Layer 11 of a small transformer language model trained on English Wikipedia (20 layers, counted from 0, width 128).
A neuron adds its activation times its output weights to the MLP's output. To switch it off is to set its activation to zero at one token and run the rest of the model.
A neuron's activation on a vector x is ReLU(weights . x + bias), where the dot is the dot product.

Input weights of the MLP neurons that the questions are about. A number n stands for (n - 500) times 0.00068.
n5 (bias -0.071): 588,702,381,452,583,570,475,522,547,303,725,347,411,396,273,479,624,660,440,111,414,780,483,861,438,535,554,474,491,361,655,746,581,172,457,617,453,845,500,569,423,446,432,475,614,907,483,465,340,235,450,575,590,435,469,543,577,525,406,543,470,421,548,371,558,520,350,679,716,345,487,608,551,420,383,474,561,418,709,377,483,587,611,376,666,488,504,578,450,571,305,412,669,457,427,463,203,544,567,646,227,624,334,358,487,643,618,294,574,182,565,412,723,319,412,521,383,354,473,537,323,777,615,440,643,577,548,487
n26 (bias -0.053): 434,284,577,508,685,620,475,250,591,765,574,447,257,583,365,479,612,487,466,453,707,760,529,311,551,474,639,531,340,521,504,609,641,470,452,590,400,612,191,418,561,683,402,575,560,572,487,308,611,508,643,520,323,526,586,919,245,551,539,513,402,319,387,414,513,668,433,547,517,418,905,622,457,671,373,367,343,587,621,322,462,504,529,577,547,441,416,733,577,322,404,550,291,317,484,179,603,509,733,405,512,413,480,290,400,788,330,865,342,617,294,432,449,578,399,421,513,472,562,525,623,496,737,457,592,380,399,802
n242 (bias -0.085): 295,521,474,529,364,479,421,442,273,646,525,553,762,702,627,380,252,698,691,418,365,504,547,431,401,725,436,482,621,575,290,386,599,465,290,784,531,530,529,504,504,500,556,395,522,500,122,455,345,513,369,496,625,496,318,592,252,577,574,438,198,602,540,491,686,695,729,517,437,509,621,531,569,629,266,621,696,583,775,604,538,513,638,398,426,313,692,508,277,617,641,381,553,807,550,620,378,527,397,465,380,458,488,381,684,316,474,329,451,281,575,581,641,425,258,433,628,496,531,836,573,433,483,678,577,162,190,710
n274 (bias -0.116): 431,434,496,513,693,444,474,569,288,522,620,376,642,441,692,668,630,450,460,331,423,559,719,303,512,605,610,421,625,298,350,671,348,661,649,589,414,522,709,581,521,630,513,431,357,301,280,374,660,701,627,450,453,327,406,559,459,566,469,441,482,281,427,590,369,693,495,782,321,486,560,677,228,620,468,729,319,559,378,712,509,452,561,715,244,290,186,594,209,328,363,715,577,391,521,178,542,227,527,545,277,457,278,881,563,584,465,297,463,486,444,345,420,532,798,830,322,409,412,513,531,539,428,428,571,697,706,482
n351 (bias -0.118): 344,572,313,746,697,368,588,491,214,478,443,401,555,542,634,333,655,379,688,441,601,394,379,633,571,668,644,495,225,544,523,419,363,500,431,756,389,440,371,469,614,465,436,598,536,301,597,310,323,420,531,521,522,523,567,547,380,437,518,402,404,522,263,375,840,741,609,541,536,865,628,491,596,623,351,147,443,620,600,323,545,576,509,379,587,576,519,536,727,661,832,92,644,676,697,575,343,226,514,366,448,367,618,375,431,843,283,248,491,569,614,541,432,672,298,549,654,445,685,190,636,651,371,468,752,211,448,536
n421 (bias -0.076): 665,274,555,673,415,601,606,290,352,610,347,575,536,277,438,468,309,644,500,645,541,306,750,568,629,453,329,849,675,491,495,643,659,312,191,461,865,587,260,304,312,549,573,589,600,541,514,400,604,638,513,449,640,435,421,746,399,360,321,356,418,500,137,555,509,574,817,486,371,708,509,579,414,477,617,573,417,269,624,434,455,625,540,366,537,25,816,608,463,756,626,576,556,528,613,298,595,448,604,588,592,615,552,415,255,734,545,540,626,592,452,468,428,435,209,624,178,419,638,438,482,473,505,477,316,271,299,341
n468 (bias -0.076): 451,390,603,617,416,393,599,539,582,641,372,368,751,365,258,576,529,504,698,598,552,318,487,461,297,517,344,513,411,545,648,399,385,406,582,785,374,539,538,471,574,488,470,496,325,597,530,562,445,826,403,659,673,426,559,334,362,623,560,273,743,361,666,314,596,525,167,371,688,552,616,370,538,641,557,586,714,656,512,599,669,563,533,544,504,445,341,857,554,313,531,546,413,343,422,673,402,473,169,418,705,446,279,324,296,741,314,508,277,405,471,678,606,496,622,434,290,512,304,479,513,442,255,663,761,526,504,772
n471 (bias -0.096): 575,512,764,558,484,664,339,458,525,379,422,801,472,500,343,364,417,451,696,690,422,615,536,573,519,425,256,550,656,449,508,548,472,606,443,515,652,598,690,547,419,661,379,669,180,893,422,508,327,492,444,767,601,359,418,450,365,684,516,343,91,377,512,365,218,730,715,423,460,504,513,405,658,435,616,691,441,537,592,543,636,317,422,416,227,463,546,518,581,677,633,536,492,599,492,500,648,483,448,746,446,398,337,440,521,408,540,465,421,574,714,596,621,393,369,319,475,383,580,374,706,607,394,374,432,402,342,355

Output weights of the MLP neurons that the questions are about. A number n stands for (n - 500) times 0.00094.
n5: 517,625,492,325,675,666,533,440,453,528,532,523,556,563,518,549,475,577,394,552,463,465,585,503,459,565,661,540,482,330,406,475,444,453,402,473,608,566,700,252,577,480,505,566,374,431,601,526,351,497,565,454,494,415,475,459,462,602,466,587,582,640,539,511,541,677,342,440,421,216,392,560,588,654,477,483,506,300,514,624,397,521,370,547,486,626,488,375,575,557,357,478,544,302,581,611,629,513,517,618,443,469,532,481,446,586,376,555,421,400,687,524,464,303,385,469,349,414,523,520,754,539,492,567,573,550,448,445
n26: 528,442,398,462,652,699,453,433,472,473,583,405,436,442,441,457,574,490,498,449,358,486,487,412,479,366,490,634,469,482,470,493,557,417,537,442,629,536,546,616,419,411,546,540,493,460,596,375,548,488,560,533,498,497,588,482,364,561,555,429,525,451,421,367,362,477,329,627,556,447,463,512,561,553,482,349,537,516,692,474,532,396,437,472,568,382,577,537,500,498,433,793,534,388,505,296,594,640,550,524,672,453,497,384,562,480,447,539,583,437,537,412,683,469,583,419,546,509,447,507,663,461,507,644,472,445,591,534
n242: 581,675,363,414,403,275,333,503,594,362,548,578,478,517,490,401,562,439,443,558,506,408,585,355,500,524,386,420,558,557,386,585,382,300,525,376,510,494,452,374,460,404,364,424,376,170,438,503,683,738,617,583,494,557,457,577,548,570,326,599,682,666,745,532,634,563,518,385,652,607,497,473,559,392,497,565,391,715,559,520,454,369,692,455,519,529,455,474,507,500,412,455,615,500,475,373,699,494,649,520,443,462,344,524,596,500,634,402,683,313,451,664,375,572,625,510,473,599,516,363,588,540,506,461,367,576,424,533
n274: 586,471,576,535,549,400,435,573,421,473,527,740,346,781,977,593,404,456,646,544,511,645,594,305,274,694,558,458,399,427,587,428,522,703,458,474,504,379,357,291,394,475,684,380,453,521,417,447,500,576,580,701,500,444,442,429,407,463,647,716,375,408,421,448,375,386,631,571,391,500,551,385,530,479,252,428,355,327,452,471,527,749,487,377,437,542,521,631,588,519,654,339,473,233,596,546,576,467,525,422,281,639,419,500,567,383,475,497,290,551,606,533,552,432,629,627,591,550,437,586,550,515,413,626,511,363,739,507
n351: 332,658,623,769,674,330,641,430,331,493,557,507,349,438,485,470,689,456,357,568,411,429,460,252,503,680,594,475,327,570,604,440,515,522,441,497,633,463,507,430,566,407,631,477,493,398,285,211,504,464,633,450,714,847,538,507,557,411,598,614,392,616,469,384,486,465,409,571,432,328,593,415,648,719,315,372,451,533,572,587,548,418,598,403,423,637,748,288,411,404,291,423,466,550,627,655,503,543,750,343,462,399,482,540,658,521,340,527,602,592,361,496,469,640,536,479,720,613,539,292,507,427,500,453,439,389,472,544
n421: 398,587,377,404,476,329,488,466,686,549,401,491,506,493,535,441,677,411,487,454,362,380,383,433,525,574,586,293,347,473,585,447,525,475,794,544,475,523,509,363,568,473,537,605,460,464,503,518,436,612,424,476,506,550,535,561,554,469,643,704,536,588,643,334,353,556,383,614,688,573,390,356,517,572,530,646,568,503,418,494,480,440,433,507,631,727,369,432,453,449,357,604,472,545,552,577,374,586,467,503,343,562,560,409,603,285,488,373,380,523,503,620,782,402,541,542,554,520,281,456,580,590,521,409,515,474,635,526
n468: 632,508,471,419,508,612,613,541,525,440,490,475,484,497,373,636,400,402,488,432,410,653,639,448,495,409,326,492,707,425,510,534,278,467,473,375,480,539,437,567,503,437,461,562,490,398,307,394,396,540,653,400,594,437,505,538,503,752,535,405,551,462,547,591,469,544,394,554,603,523,471,446,442,611,524,484,508,522,590,592,418,614,525,589,567,395,571,456,520,429,376,400,479,546,563,527,508,457,632,420,548,433,543,479,491,529,620,503,708,495,556,639,367,588,678,524,394,411,409,657,567,248,468,348,552,322,454,500
n471: 260,621,380,448,459,510,425,407,495,473,312,566,628,531,514,549,490,483,535,622,500,451,595,500,388,506,516,466,653,585,491,498,495,425,452,447,492,397,566,462,540,544,552,476,495,454,467,537,328,551,405,415,644,598,412,571,481,543,359,646,492,463,598,510,567,477,493,596,382,481,540,262,488,492,583,528,406,352,503,492,407,503,579,794,431,552,513,430,468,488,424,371,473,368,518,508,578,557,554,350,500,365,412,522,612,560,471,682,505,547,457,601,432,366,479,549,616,614,387,558,552,572,657,526,495,668,539,552

Each question names a token from some text and the token that comes next. It shows the vector x that enters the MLP there. A number n stands for (n - 500) times 0.0077.

Then comes g, the gradient of the next token's log-probability with respect to the MLP's output, scaled to length 1. A neuron's effect is roughly proportional to its activation times (output weights . g). A number n stands for (n - 500) times 0.00078.

"\n", then "Peter"
x: 621,575,324,791,427,491,500,604,493,493,619,703,544,603,652,466,547,432,569,421,446,424,576,431,616,686,713,465,294,652,558,596,553,559,290,416,612,603,261,257,468,468,443,446,657,244,454,544,548,450,412,231,598,483,321,302,582,511,396,471,379,565,603,460,369,407,438,455,692,464,433,527,622,552,696,534,410,462,245,620,693,630,598,359,421,718,649,355,745,387,609,353,514,442,351,537,518,505,680,526,375,262,501,372,684,577,422,380,377,525,456,570,339,592,608,363,533,562,599,475,587,484,481,442,390,611,491,490
g: 650,320,492,408,509,674,445,436,598,367,612,622,408,564,424,558,487,578,511,583,575,574,374,453,573,534,400,692,462,244,553,583,381,669,228,486,448,570,444,387,604,545,534,908,484,362,587,378,388,501,613,652,528,371,470,623,561,459,463,659,336,378,338,398,421,572,498,432,579,546,704,416,505,378,445,224,373,481,459,560,373,572,591,340,463,433,477,599,607,624,407,411,553,439,670,566,514,590,471,500,614,556,334,417,363,478,462,585,725,515,679,385,653,534,397,610,460,471,415,642,532,330,507,740,355,605,435,398
Which neuron, switched off, raises the next token's probability most? n351

" revolutionary", then " leader"
x: 669,617,489,647,442,752,641,448,532,587,474,798,497,732,447,467,491,398,618,506,435,499,655,512,447,490,583,505,596,752,444,773,601,630,484,348,592,410,346,350,437,448,497,524,578,411,519,589,590,609,522,301,493,455,391,421,581,603,537,520,451,336,517,503,580,375,509,300,734,355,626,417,623,328,697,407,625,304,298,540,416,411,359,479,380,756,479,383,565,598,474,224,505,405,472,506,581,566,679,484,459,346,468,398,592,621,432,600,570,479,479,574,365,694,334,451,347,366,513,618,256,406,574,548,216,507,424,365
g: 593,409,475,366,507,364,460,639,430,601,571,361,491,457,719,809,467,581,439,624,424,480,450,346,690,375,394,467,477,573,741,539,536,565,554,574,566,557,565,420,360,410,454,579,453,727,657,307,426,489,536,575,342,679,450,453,427,550,503,687,659,526,801,342,443,416,468,355,546,387,351,407,542,451,498,417,451,589,475,454,117,519,492,389,588,496,453,352,466,626,504,558,519,629,488,559,447,508,556,428,659,544,285,670,555,497,433,476,491,514,736,460,335,720,460,338,407,391,553,378,494,501,624,586,273,528,644,454
Which neuron, switched off, lowers the next token's probability most? n421

";", then " Ch"
x: 527,593,354,632,383,557,576,486,505,528,631,703,441,585,550,664,497,273,378,358,377,404,676,469,321,541,573,537,567,645,547,640,746,474,357,250,698,624,333,50,337,376,551,513,486,502,526,572,612,503,406,233,521,418,356,449,468,605,473,495,402,340,604,368,572,277,447,415,757,462,393,524,558,433,626,441,464,545,343,554,530,637,457,482,510,803,553,392,702,549,486,426,529,364,143,499,591,432,656,479,666,486,478,412,656,622,614,489,563,287,324,532,484,543,554,538,470,514,635,563,514,624,610,497,457,586,476,485
g: 471,330,477,324,579,416,489,519,724,404,491,670,414,669,419,437,456,480,309,409,273,638,495,468,737,573,521,608,552,640,391,391,401,598,369,548,605,504,514,541,370,555,349,494,525,466,383,477,652,714,512,381,506,499,711,726,586,350,491,406,448,507,424,405,530,496,515,473,705,455,611,497,493,657,354,495,457,641,721,491,542,570,358,280,380,404,516,675,301,526,459,283,497,608,428,311,513,665,535,414,532,726,410,598,567,433,554,570,313,443,321,520,648,484,498,543,453,480,555,410,546,656,442,762,704,391,382,415
Which neuron, switched off, raises the next token's probability most? n5

"0", then " missing"
x: 627,694,418,506,424,526,538,721,749,701,510,768,565,589,733,543,489,396,484,624,474,469,664,606,313,490,697,426,674,571,472,457,705,501,432,241,476,568,345,395,415,432,605,436,583,413,363,621,676,646,409,435,504,348,340,390,533,529,496,432,638,322,504,314,460,474,469,281,798,333,622,564,587,377,327,549,395,489,239,619,454,426,530,625,437,753,649,620,629,523,443,489,390,325,459,747,373,524,385,420,514,248,533,360,392,578,439,529,490,380,421,560,324,647,562,615,396,564,466,452,564,352,591,507,271,620,421,482
g: 521,562,573,338,384,634,594,662,579,473,728,451,484,346,233,768,302,517,442,529,384,420,359,707,490,306,286,426,575,335,661,468,636,381,247,545,607,588,598,477,500,592,537,462,727,499,503,475,521,624,566,388,408,432,515,484,484,496,452,560,549,732,146,589,542,588,402,701,400,579,595,519,415,451,416,570,323,411,491,630,560,402,413,367,436,446,531,692,414,534,567,767,619,552,717,495,522,407,495,461,378,622,498,555,594,354,471,528,412,553,478,450,394,433,639,551,532,501,557,510,370,599,356,435,354,491,573,527
Which neuron, switched off, lowers the next token's probability most? n468

"'", then "A"
x: 618,569,460,470,505,577,638,597,496,547,303,650,676,624,739,538,497,498,341,448,595,453,431,552,374,628,512,462,646,578,563,616,727,602,408,435,468,302,418,362,559,521,383,497,651,169,381,321,769,547,325,405,507,319,236,448,526,541,612,545,370,527,307,321,589,463,529,552,637,494,390,546,617,558,775,514,565,408,447,592,356,341,663,732,436,492,531,268,675,545,375,272,417,645,431,515,640,614,564,403,485,140,523,458,336,582,374,583,515,388,625,418,348,670,422,576,604,438,367,526,531,594,481,556,573,491,432,636
g: 607,545,385,666,543,344,562,390,403,592,496,664,502,381,772,356,580,410,441,544,536,563,492,484,498,664,449,652,306,556,521,384,418,397,552,595,568,690,568,515,387,412,488,475,469,266,493,656,448,730,538,423,469,612,347,477,435,246,455,580,365,546,377,560,439,404,464,608,528,359,409,501,478,493,637,637,410,604,481,316,364,429,627,476,598,516,551,698,595,614,466,407,534,556,612,622,448,231,536,554,338,508,476,304,553,334,607,431,598,584,409,539,533,283,448,353,753,574,734,184,680,524,457,581,597,535,505,526
Which neuron, switched off, lowers the next token's probability most? n351

"\n", then "-"
x: 689,589,316,795,373,414,583,603,473,560,594,625,576,589,468,669,448,433,391,468,376,544,611,476,325,616,766,460,485,615,557,679,582,558,386,346,484,675,269,230,556,454,565,365,570,554,493,710,598,504,417,374,667,354,388,381,535,460,450,472,339,449,573,280,518,329,469,479,627,393,534,544,530,475,625,400,486,585,296,669,681,525,564,585,461,703,503,392,657,511,576,422,478,408,298,625,640,463,607,365,450,344,389,314,664,515,540,292,611,337,466,546,388,528,512,476,435,601,542,566,581,297,597,346,272,733,566,373
g: 724,439,326,614,627,705,397,423,534,418,438,523,400,569,556,402,517,300,457,656,450,652,364,610,526,526,479,449,529,564,414,478,498,431,401,462,484,369,431,538,424,626,594,576,498,294,649,470,469,561,714,471,549,431,373,483,381,713,274,509,559,420,703,412,300,357,530,444,324,386,337,370,687,477,588,426,579,475,325,228,560,579,591,594,540,454,630,746,669,529,466,514,375,446,619,587,552,498,562,516,396,489,544,523,585,612,501,438,633,305,522,698,429,640,636,618,338,480,426,656,681,318,312,565,528,398,363,668
Which neuron, switched off, lowers the next token's probability most? n5

"app", then "ointed"
x: 510,673,296,475,508,686,571,569,476,436,417,494,592,658,365,744,671,542,570,463,423,545,545,486,455,596,708,679,539,667,684,684,555,560,354,450,555,453,425,350,523,431,367,484,420,494,344,498,549,301,455,370,540,354,335,272,614,557,689,576,421,489,672,377,357,331,498,560,466,358,522,553,584,316,678,391,453,480,329,616,506,482,406,887,537,579,526,352,766,538,396,503,267,571,265,555,401,671,595,361,508,392,526,527,598,634,304,577,332,290,545,425,506,595,379,494,658,545,369,551,640,548,602,496,558,553,395,380
g: 497,308,693,326,322,614,494,349,663,311,554,581,338,432,523,496,430,462,406,645,668,460,465,584,509,468,647,580,480,475,357,555,661,344,305,524,446,268,465,489,643,441,534,537,438,536,453,703,516,702,549,592,357,639,550,541,537,461,551,618,387,594,537,627,514,655,588,350,320,527,507,415,603,335,580,366,492,449,287,535,562,485,618,460,765,568,463,429,547,490,362,296,325,406,497,636,265,435,464,597,488,499,258,462,559,618,565,415,655,669,711,444,535,353,453,509,496,466,427,361,585,665,697,466,431,514,706,568
Which neuron, switched off, lowers the next token's probability most? n5

"è", then "le"
x: 539,557,643,544,371,639,461,484,687,595,448,625,386,570,485,692,561,462,471,347,619,433,597,381,371,542,711,648,415,545,595,694,552,716,252,349,530,417,368,376,559,533,628,541,464,321,522,703,726,510,452,345,361,384,252,388,426,622,542,252,388,357,565,449,515,329,470,440,671,475,484,463,492,507,709,514,556,408,166,476,482,345,633,842,498,699,540,374,544,545,357,231,398,471,415,444,511,536,608,462,457,391,455,593,622,538,340,710,572,317,441,418,509,802,428,504,620,537,570,619,528,454,395,609,425,674,463,381
g: 473,500,422,662,542,539,493,651,608,441,379,426,565,612,472,517,348,527,559,526,464,388,558,497,717,623,474,508,521,467,492,570,387,718,430,377,728,489,425,584,512,349,652,422,443,668,588,285,425,366,529,384,377,527,551,426,477,513,554,558,495,558,615,409,332,359,448,635,586,306,559,489,565,342,672,465,412,439,571,469,394,442,410,513,602,451,470,593,579,571,650,463,581,252,455,432,608,499,607,336,703,664,585,692,478,570,223,645,409,523,413,456,436,447,485,351,975,451,547,478,157,494,472,363,574,535,459,495
Which neuron, switched off, lowers the next token's probability most? n26

" Sudan", then " between"
x: 569,667,575,789,270,581,395,642,505,579,460,715,540,641,563,509,539,395,668,485,412,533,513,496,501,594,538,403,671,687,534,516,604,584,373,272,561,439,423,436,386,502,541,466,440,451,435,596,484,603,330,418,558,410,266,447,504,711,552,487,283,364,589,474,608,401,518,442,600,434,456,368,665,637,725,763,564,489,95,638,454,596,481,581,513,775,568,504,696,407,441,321,318,422,234,650,538,715,498,412,529,348,315,370,586,530,400,535,447,479,317,445,550,613,341,505,446,584,495,720,557,443,366,596,316,526,260,414
g: 488,619,373,475,378,578,504,438,443,502,600,530,544,422,536,458,433,450,354,408,314,507,591,492,706,538,379,307,489,513,470,490,406,569,701,481,363,411,541,358,571,567,404,542,680,852,657,495,457,492,594,435,627,604,408,594,397,331,481,504,718,501,398,373,568,499,610,617,619,797,574,661,475,439,469,458,540,477,366,383,499,468,686,342,356,411,408,438,489,434,378,388,583,532,478,675,698,640,755,396,358,500,515,797,448,409,567,311,571,630,505,708,486,565,489,437,402,402,583,493,393,453,313,339,602,351,345,575
Which neuron, switched off, lowers the next token's probability most? n242